Layer 5 of a small transformer language model trained on English Wikipedia (8 layers, counted from 0, width 64). Numbers have three digits each and are written without spaces.
A neuron's activation on a vector x is SiLU(gate . x) times (in . x), where the dot is the dot product.

Input weights of the MLP neurons that the questions are about. A number n stands for (n - 500) times 0.0017.
n6 gate: 511389543291649655369514483361685288620404610637405762760400432534661485524275479614406396327270679364746500579485749493601444483375631545389330569350350316440748323548513494684278200422505545
n18 gate: 348547650424402481627637280506630604744497452700617534355579370381566642466343482526614475281379190428645386651426613374723524430556575344401665277468551624656422705524498546479476495443365402
n20 gate: 284494513580675506475612253446663400332414310542555456463361350451297541351420437213660593466591438575503588417456470454530446512504524560622550545576533539435367681477623358666716552328388543
n21 gate: 582424422304637562641466424446447464575470560629601623527462476524466522351509645544363429382420465454374765442356473528453473532709529448547574731501467438599389339573387502372797515590586449
n25 gate: 540523561601388621459464482649485325664506546588462338269564487381352429523728675358677540431597479560319535543607559570270452508375393397520383595451530409331427665547527391409265372419539728
n26 gate: 504366725625377452472653383562512415490565487717659455539488492591523620414579763471668611374221553468442458455459467496800694341561535528547561669347589508385304423545313748530565334700827629
n30 gate: 426445476676463549457454522400400621643484480572685429192596614561406596540453498469513474531662433448776592482601478521580543492590203436397569675790577437541421313576502370553678612383495579
n37 gate: 314469366442628560586380466491633499519467597378617727568379519443741621382244762431422440520301498335512507578371298357531404273466435492364540416579358367540444362537533631415598642483712493
n40 gate: 417349479441599389330631359499607559511551561478456484385423426651241432380475394487710533347630512404284486357574452539540625739568521338596640463296285504385557324421430480678741305362628565
n42 gate: 427501488406542664625467349520538545344560374444640390550625533439483549382689640496455532583551419179607532405217339369398232299661599357713696635477499308686665590589683410488577303600679674
n47 gate: 365448494401465454495412591444531593239354551608531594557576520545666668636523619486325387468401615474499455475359312351669385444589630459509497407304628598347408493538466500605424235449602414
n48 gate: 256450400404559603549816375358457691376235652552501471602592642669410366336567607438636273334523629349275680425361524427522397676405288563471525611333594247700473510504438533402435531501604596
n49 gate: 312462387541701524452586397307602489729410621456555432407393662665434567280429385701475575488560487511508556351277456612312512426666415517489482660535486339554520583591453307574566626567619728
n52 gate: 317626345581564491536762505427612560375412476545564392371470465364575461463492436479400533455575473538377460579440459647325612487706472494586494581439575534685366525738406277507578462519447419
n54 gate: 522429580493448624529535497113453611539513486343511466344412283429502523383452620758273506493576502251357493604507302600519494335159375560688378525624386590896596525555569345548489422549704520
n67 gate: 571580672521676543427366262489589472429501296202450698557556497758606666480612525790581533493360648528462469466510426574501635591441581595421580427337604306401549335595558624561554529693647480
n70 gate: 518513337731438552457551390633387721684568591560407801582489420865244302494602516421481587535573329625281597415597742641452683536412411551471555544553397585366373534200405367469445473427552740
n72 gate: 579281599237667398458282320349756630480320671459583554573243287539238280568323458437513463301682482506652426173384514493171708510545564662365287397330502437474672563379375534363678653510440552
n76 gate: 522349678366477334538510593394731586528299339549608545594467461541519223559294474581156508518652511178435656301165439423522584443447467567468486511589743619529391604536583667565649329296490430
n77 gate: 511513723644569660473417411626630462669310569763584563277612497417542590413387227572467473103340443388491330447566629519425630455415414451402219348408620450501450761378728746646443486526520506
n78 gate: 646298327399594448683621430400552531619377658572383353680463567834614384677366495426301560305798616473342503266557491505430585457501552456273343351471575498463704384305472455261469699538479712
n79 gate: 444468369320512499502676398544529410417439431538650318564347345427497211521266413489491653174448624423726488508560382400511687538409283386568529295512407628495373601468647492747670652445711586
n85 gate: 629368595501444617509438499455460451420460717691418373557412539444547587678545383574593418451482458358159301259559699473568495356390556407417495431534367544481277393532683360345322395472505362
n95 gate: 812484744768427474292250401584670517558649768666708460326529549418606712640586427476439558456501384520557483607401505597588379303482559515635489480451511518661579354478842460641564209583878630
n96 gate: 649435522290441412412502627461673477471368505641301252527208515624563463447372576538384659608742509495484552549499444520532268540389499477549522778482525358536624488326504549366553283387357678
n97 gate: 320459575538662373590667580506516712528552509541368461597553566612418198445801546682403466404617493310420657459377621258448496583340391204592418556674410480150366377302470568329647539636514437
n99 gate: 691483774415611439675274362457549674337300694419415604464526391405672746486441537447478526388439419324340538440395474333370406503402566554457547661599585355451436544361578652363442507529416615
n103 gate: 406510329486573652723548265463444597598416533574530554508308357582268449432391484592378628429399405384638585608363463381288678496452502479507422583492415447636506549535320372359776588442320702
n104 gate: 382498634341545437599266526495495743541323550695613795562472507571553392628388503522547439271501595441593726381343486463282466521397452276616272443497449544413577247509685514412502507276555573
n111 gate: 541420644483466409389410424485699500312438410322480606444519493531451645560501513431721588586628562703391342498424229275624462395608517678436589353424479508644457306512394495499379417375599509
n118 gate: 461515396562599486540340482395487886764392479472593615402647574393504447561354666646351366411457614436521568249551490520504396450364409511461326461268373511583641444580678414740677250415513509
n123 gate: 512831585610511726396388557350541453571519471588419495541611554590403487433312377578404568611466518388578512359451506606384473424359554426704487638585492612486370564505670449478379285121580848
n6 in: 660555519556331597364430555268355636587373563502455741483250289625413656417316519479301462539600201226771582538572686516436346552415516410491345534498863569627345626575376525338422516585475273
n18 in: 622611705546654481444572461555511366575402300371610387414560572248422560449383571507478549336446229400368591555418402406439474394549392482523449496693575514530555713509451604639789514494320506
n20 in: 471387411262418676290455714514351381525572428330525447430541507427566485591719554491543666519431640541337509692518477499443522646603562298414533553581407366353472388449405570448515283432673306
n21 in: 470334512430447433441459450432555317382508502433461481512684435389649517449536555522424448520598369601408545491675469585441585502794469582352623463453401392473370473620354499582388466459489347
n25 in: 674370726533601339593433423482603660462615610412554582360358402429501787559594703500591583379544753505374416342585572401450368532469511311460544565515459237322642367495485477421533594359669447
n26 in: 574506570422448562644217471493399524440293553586568482233512442394638420522506680633504490366167365413452633460409373675524531488495473578508585484334537440467548520637350823523742473327453470
n30 in: 567539525468496453550533560639384371448554506581385565383500563704568377657629450470452554695494479547459268431467546191472455260519637416390771414569467571580433437432529338553416418522608420
n37 in: 644516505423397637429531734513523467529511719335545447760492492537493288578733621436437650585453778527450525588364392497554462508503356755537628502484558457468492323630515743447494408745572424
n40 in: 554428475454361373484574447346533343373579550523795430248222566365566663299475503575512518401454282580354400412511540584327535509660517309683618456601369598744437486581432385624571520426602691
n42 in: 632450539547438454565146639481584459536561345289423411660438618529396512631731767331538518527355602403484498586309482459536525451476601690368621458503428398613491484477599711639413336738620468
n47 in: 480538520484476390499712624382701543426421610467499641527398415746431464690572587538420451686758589416430507473575366498581230661501487455564319706511646552442599365440384414471535522369479626
n48 in: 511588587472265559477487376556265452588509233536553482533462456379318475380675690495460697744503506708577678476483512263522571561405550691584469416652451428518457283561525685535871419594589515
n49 in: 406466506491415553380529484508330389465604643286382297403599735579450556651576597433545444380451551440368476415506651510428507494526439568489385585580526517192529481708350453531561499593453468
n52 in: 341471379666641295481702430611666444559663529463627447443430460458611473497498469594510662238517586618587702488325467579416598410625451540400525689203561485590587479445437426538500577357493484
n54 in: 700502465520427465420122317393505655550536208315771446494524537556276521528464241594760696333551639530487543425414233497457505255528506764342583445404566489496784438551546414328576548384522383
n67 in: 412388459425484409406605599565456619594657620569411449529504634481322487380524308294473398443787473533712624723523563566617403461589433763421190455358451580642565585566564386442468695536262583
n70 in: 416584347502686595540442484573518376685641433426450612420506576305475501549756417595727405677624420546340854499593340455390578567477502533484510444493673489439364378355600498260595549301788549
n72 in: 477712494579620701405403426586157623321378474714519480817564572654476599337369495575371418196436578345691356297348527603975604574587452592561430549502506601402428638401512588695511501481629571
n76 in: 551616354444567577568444528414292559563589501354396655377481279342498570401592587534516186303522504546609496569735755491495354451604283479689488545415281407445382500541405518622294657399605821
n77 in: 832501469598511532517506251620294453689442647820618540572492517531653723357615336369523663565464390754422491514400615432392537360487529603472361465624286550673205612545586351414655536555515446
n78 in: 656657281358585355556569620379307475707420659334272489372457433338726380451625421487142527264667361339365727663564559684646546623530553435549432428375547520766613472448442574574404439523550449
n79 in: 664488320449625637383512597477435430521170501484590506571347354470364449669313693573180416548731461597517662657482507536435511542711369559545282484344423630650504313442469230447479393326434744
n85 in: 376458627232457479548739488566521578483464663724600255434579378396517472364292425678300567441358181366367449495586545420610398511372408476514477452360446590371485559521635429519429466320352434
n95 in: 391567494595587534447416585429514407310402390696452477301508472500491534376598463603358654422313509208472722561323335347633547533478557618640719257587470428280384245498556539467481578607273376
n96 in: 654545554527334554556555651398542516390640268367455313542481592519543627470525562428279665577623319469335463755536387506365383519339465392672770482536306407471481386554480712383412666798397506
n97 in: 360564575396540608410575486585598360767448477380548491488629534539476594357353420531509660367509348299444657367530453795558471608525423631309368679452722620454648445448561359637760411430250326
n99 in: 735483444287549369545303603592595535418547602466475396633769364617597491574683337336560594486699496504555476704533522621242420579324598731440375508387672482405503603421434455671230631514270539
n103 in: 527559306376446590765624446519391427344429430407508348497451407394462656420551454425458414590358443461467366736601358454338502462499363522607520526526548724620672615626474395527572587462237417
n104 in: 449447623515349540462284485601497604438316175390447494773646630686463654440542335492683443379417345410626460520315612581509773522479640422617542229525562533375537236482536434512428387432465606
n111 in: 400505301489378665599430467435555456327697495481476331537527581497426689344304521298537621461472576656420426368347431654628542573647447581494499613415746498524462381349421351466601439371641475
n118 in: 564457598466547523440525715499492515490650634551470568553236526570356552375613402226562611667401419575492570521325431394431590633503638434441754552511616491667210540410598610578483674680395550
n123 in: 400516314549241322493481411443403517361584488597560412445272399509478587812525664232567491564295699470529528427467374337480450707604278459321340500604766617530345562459591477492545334552616449

Each question shows a token from some text and the vector x that enters the MLP there. A number n stands for (n - 500) times 0.0073.

" as": 510604577572312542465479673556501562507414606582575490555608373251681483488685413459421609314674266385475618472521458500617527618363444560412467460479472595511434449783368497613563452464630493
The most active neuron and its activation: n95, at about 1.9

" character": 419570499473417512635448580554442568274547359564313535531728325398589467586634628535639707498535532387352426618637711427438499748658523422459450547536699478231586476704489518454500514384507439
Which of these neurons fires most? n25

" rec": 441600398527528426482540488618539561361475673452279575547761540415530760719576484603640479449421413242586608464748444572536389423518453496763574436525482512354424627671474808424475448420399348
Which of these neurons fires most? n99

" th": 435553564440481299418609461594381466320313416552317365622630721432267670636740635551465371339555492490506421515685352568408467259525474424507293448457484524449576551641565475367328328350379545
Which three neurons fire most, strongest first? n85, n47, n104

" May": 339549522422501417276642512610369459445405309464413550268562617734434633456569556435545391455460502399505359443590431564586383558590614489540509506258540585577415564756467727508592514614259503
Which of these neurons fires most? n67

" M": 620596501714501640507426583525274446382293510537402333558606546543564542595523557348583428446482412454484594568443389497534599580813571495554489579515489491467503708679560540578504593575364423
Which of these neurons fires most? n42

"ange": 470500410399481383420564615608583563588455489629400527553653538515552489469532498490462518459587567497434566487573602506334612672820498407463475492542503708304375567712572397391618519480514520
Which three neurons fire most, strongest first? n97, n21, n70

" jud": 568636532503612562474470344613650580495372321507485560297627420513591601715521598507470476651459549513364481530532486426454314733522532565360474455574575525413520518745374534311280494568280315
Which of these neurons fires most? n99

" is": 455574531514398577347481556557391398446364542490624426444585477490529493533738360533416548263606214496381707689583558373473442869584444634343418499463583460562567447683503484459426488476682660
Which of these neurons fires most? n48

"ber": 354556379544504531569700535515476353513526423422494408557487574357436639499427391518463436618530513521440666444527603529450373455780642512574301475547526566382361499744300350610463472459538434
The two highest activations, in order: n49, n52

" was": 444716598472386583389403545514352426468422500493632458466660492541480507548759442492454441320590195598347716642584551399475497727415395527376443437340450452595408423729471474471377554487626637
The two highest activations, in order: n48, n70

".": 665691448398424443536641445423418528538480452377497551409466540529619586445547563360434601513564532738438449615578024432503729561574542545503597412603671639464520623734419419448458517405462492
Which of these neurons fires most? n111

"to": 421482635484651616349367413588614403377524556612446477514629580454725622430651468508418524571471493469538611488300509378441530553756408648536362421496689560308404417732585526431464617418388505
The most active neuron and its activation: n95, at about 2.2

"m": 516616139558372529344401394468450421322437349367633366481607693517591653489593631425494646566544547416508247467489373332269808560641555496403504444379547467349553656522468476540536654639456478
The most active neuron and its activation: n42, at about 1.9

"==": 614806518556396487576602567571359605333499393427274569416650594612510418608774396531516608320409367544418653466568326503477687629413339568397298568690507420365405544650423410468715570571560431
Which of these neurons fires most? n70

"che": 489587254506437480379402399574442430519543498633450446623477797559665602376487585494567518579570605550457515545571775482381418512666449611383587513747449426463461411716481819503499631396333576
Which of these neurons fires most? n49

" |": 570541409411269505557546424495442523509542492478581454549480562407529526500506492591547450366376430527423580580528406547500482544528356584402444511422483713651442579840501444548526434489627619
Which three neurons fire most, strongest first? n54, n26, n79

"|": 527558625481332518491497591549536529401644489468534415485458510464552490476634536668402405276331452691457462484480568497564580474510523556425578438414589608677683499840506490453309467495423627
The two highest activations, in order: n26, n52

" w": 549477578619597385451499505553253398371422213686451449640531440254479565772443456499495566370453351543516434387511553617691571471417431470477464439643368506391548479717546634302392452375494567
The most active neuron and its activation: n85, at about 2.7

"ort": 416569510500555344453539393459590384357568482403318546399453458428429747510474458324529537507574491794542316509421469404468507598864435567513558409431565476465405571605332387373387560708425498
The most active neuron and its activation: n111, at about 9.3

"ec": 228465367532555573373568432342500208412554598383411742624398522454668772707578578474591292608419527469429468474723548493451566485616348487394573482455477449453395564632489683380563483439487577
Which of these neurons fires most? n54

" d": 519414414662489476616452569617439375469291430452444506520683652254436626679574426422527654434597518433534426537580588635552317390626389639655269541740683474464614622630466531244619428599515597
Which of these neurons fires most? n118

" Phil": 490531663642418394476511521439469451376459361647346345300527619411446561504663396402378456496485406397628468469710723400457323534654503666438606501463583493680424603750436546464599501395527341
Which of these neurons fires most? n30

"ale": 540516399479642516481519587490558590534575402462391490465607536536659323484508419399497603629552556511441562440412778481425578664847438571648544539555455550327474526759512435473539552502587370
The two highest activations, in order: n49, n21

"ugg": 387525540552547371476550519702616437397382404575494379527493437268531793605243584339591471510363490648504344527411485481605620546717621366404442600622393563485485468681382256475407510536487318
Which three neurons fire most, strongest first? n111, n18, n52

" ": 524717406472447517436523444573464590527450483505471350479655618372531536821463504397506444471598528372552434540543377552560508544462423520400574441472493584598379543757809448452525462543455572
Which of these neurons fires most? n123

"R": 437516791642492545473542514430226525405443615509550453543620528508490658553392539232427455399511491629588538531424526561536518460737326569618562517547583431505522606716494513451419580741517410
The most active neuron and its activation: n70, at about 0.87

"u": 313438410571635591544460470516482634363553390468356518634601451376575588551566627388614422760397564380479649451440617667373538469786403530395359477601625472341557489702613495434509426392679407
The two highest activations, in order: n42, n104

" son": 495646551471417611452539477594509430327421297522394497459772547601405493510519621538585555428625596426388669525515694406451448588590588468598401500531609672366571584725355453441314578500603360
Which of these neurons fires most? n118

"C": 569460560688536503503527481451376521369442637531529562592551612494629622552413535430433425421417407425650416473659309599675420532739523584554514597582697438412425545773448487392427539489521585
Which of these neurons fires most? n26

" R": 504642637751366517421495589564415461426353544606510439428584504525519623583463484346501498415565368440604500522410556533627520552824376731502482512552478495483551604687524554539369449619537428
Which of these neurons fires most? n95

"ideo": 694572650463537376499667680514522553367616416532473508511580370440730479537502409670544555549655373505444593546465626581528529646721376450521555419490504621281298565711464432520517566465581471
The most active neuron and its activation: n76, at about 1.3

"3": 494797398490408523556620509601424470434506461649408581487497616534547510566682437474611480522525426623527609362490392536470568751685404525312556465667566708471382600688610564432593444470637669
Which of these neurons fires most? n70

" film": 618407592347495513589601652455398460298374393635550535508658477489498578557496540544529540491652558534383594417665521521440505711607537485403461455551542622437517533771472743489438347488367603
Which of these neurons fires most? n47

" B": 560687447782455553506490568566372378345323425562512396562531528537495812554536426489468406509473377458585481411401401510434487510720516517569523542544595472398438580737540598432493466492363536
Which of these neurons fires most? n123

" Al": 542650322598466637557497390421565422528393451495495501484627535388365490569692408457503623614465556316616390538438539524572614399748463669443512511399574538647375575744411572467344442507236369
The most active neuron and its activation: n103, at about 2.1

" \"": 568722480443502471519608538588554516400425519559552485574534472623473405718316494555591616526476369544572593475539349488677442598636438514409455520623653531571551465843459560407352478497462624
Which of these neurons fires most? n123

"ent": 629395528442489382569543379483684485412456467324246626424613523565594421587671461370479495326486551348479580345456425567514388737587478489382420306267533493347452461687358781265440513466378598
Which three neurons fire most, strongest first? n78, n99, n47

" include": 582571542443414500571485605484374528416379533496479496561528378593524464498697500519447532265709443555531638532403491472425506693673464555370460494481478653558518555813466569564327408554579621
Which three neurons fire most, strongest first? n78, n76, n21

"ance": 384576496441461453432574544542659528503471455403409463364619482500585544282559463472546564585600602565495376500549445479437494615869394360629508472493437627411456541709448302439639536568407412
The most active neuron and its activation: n40, at about 2.7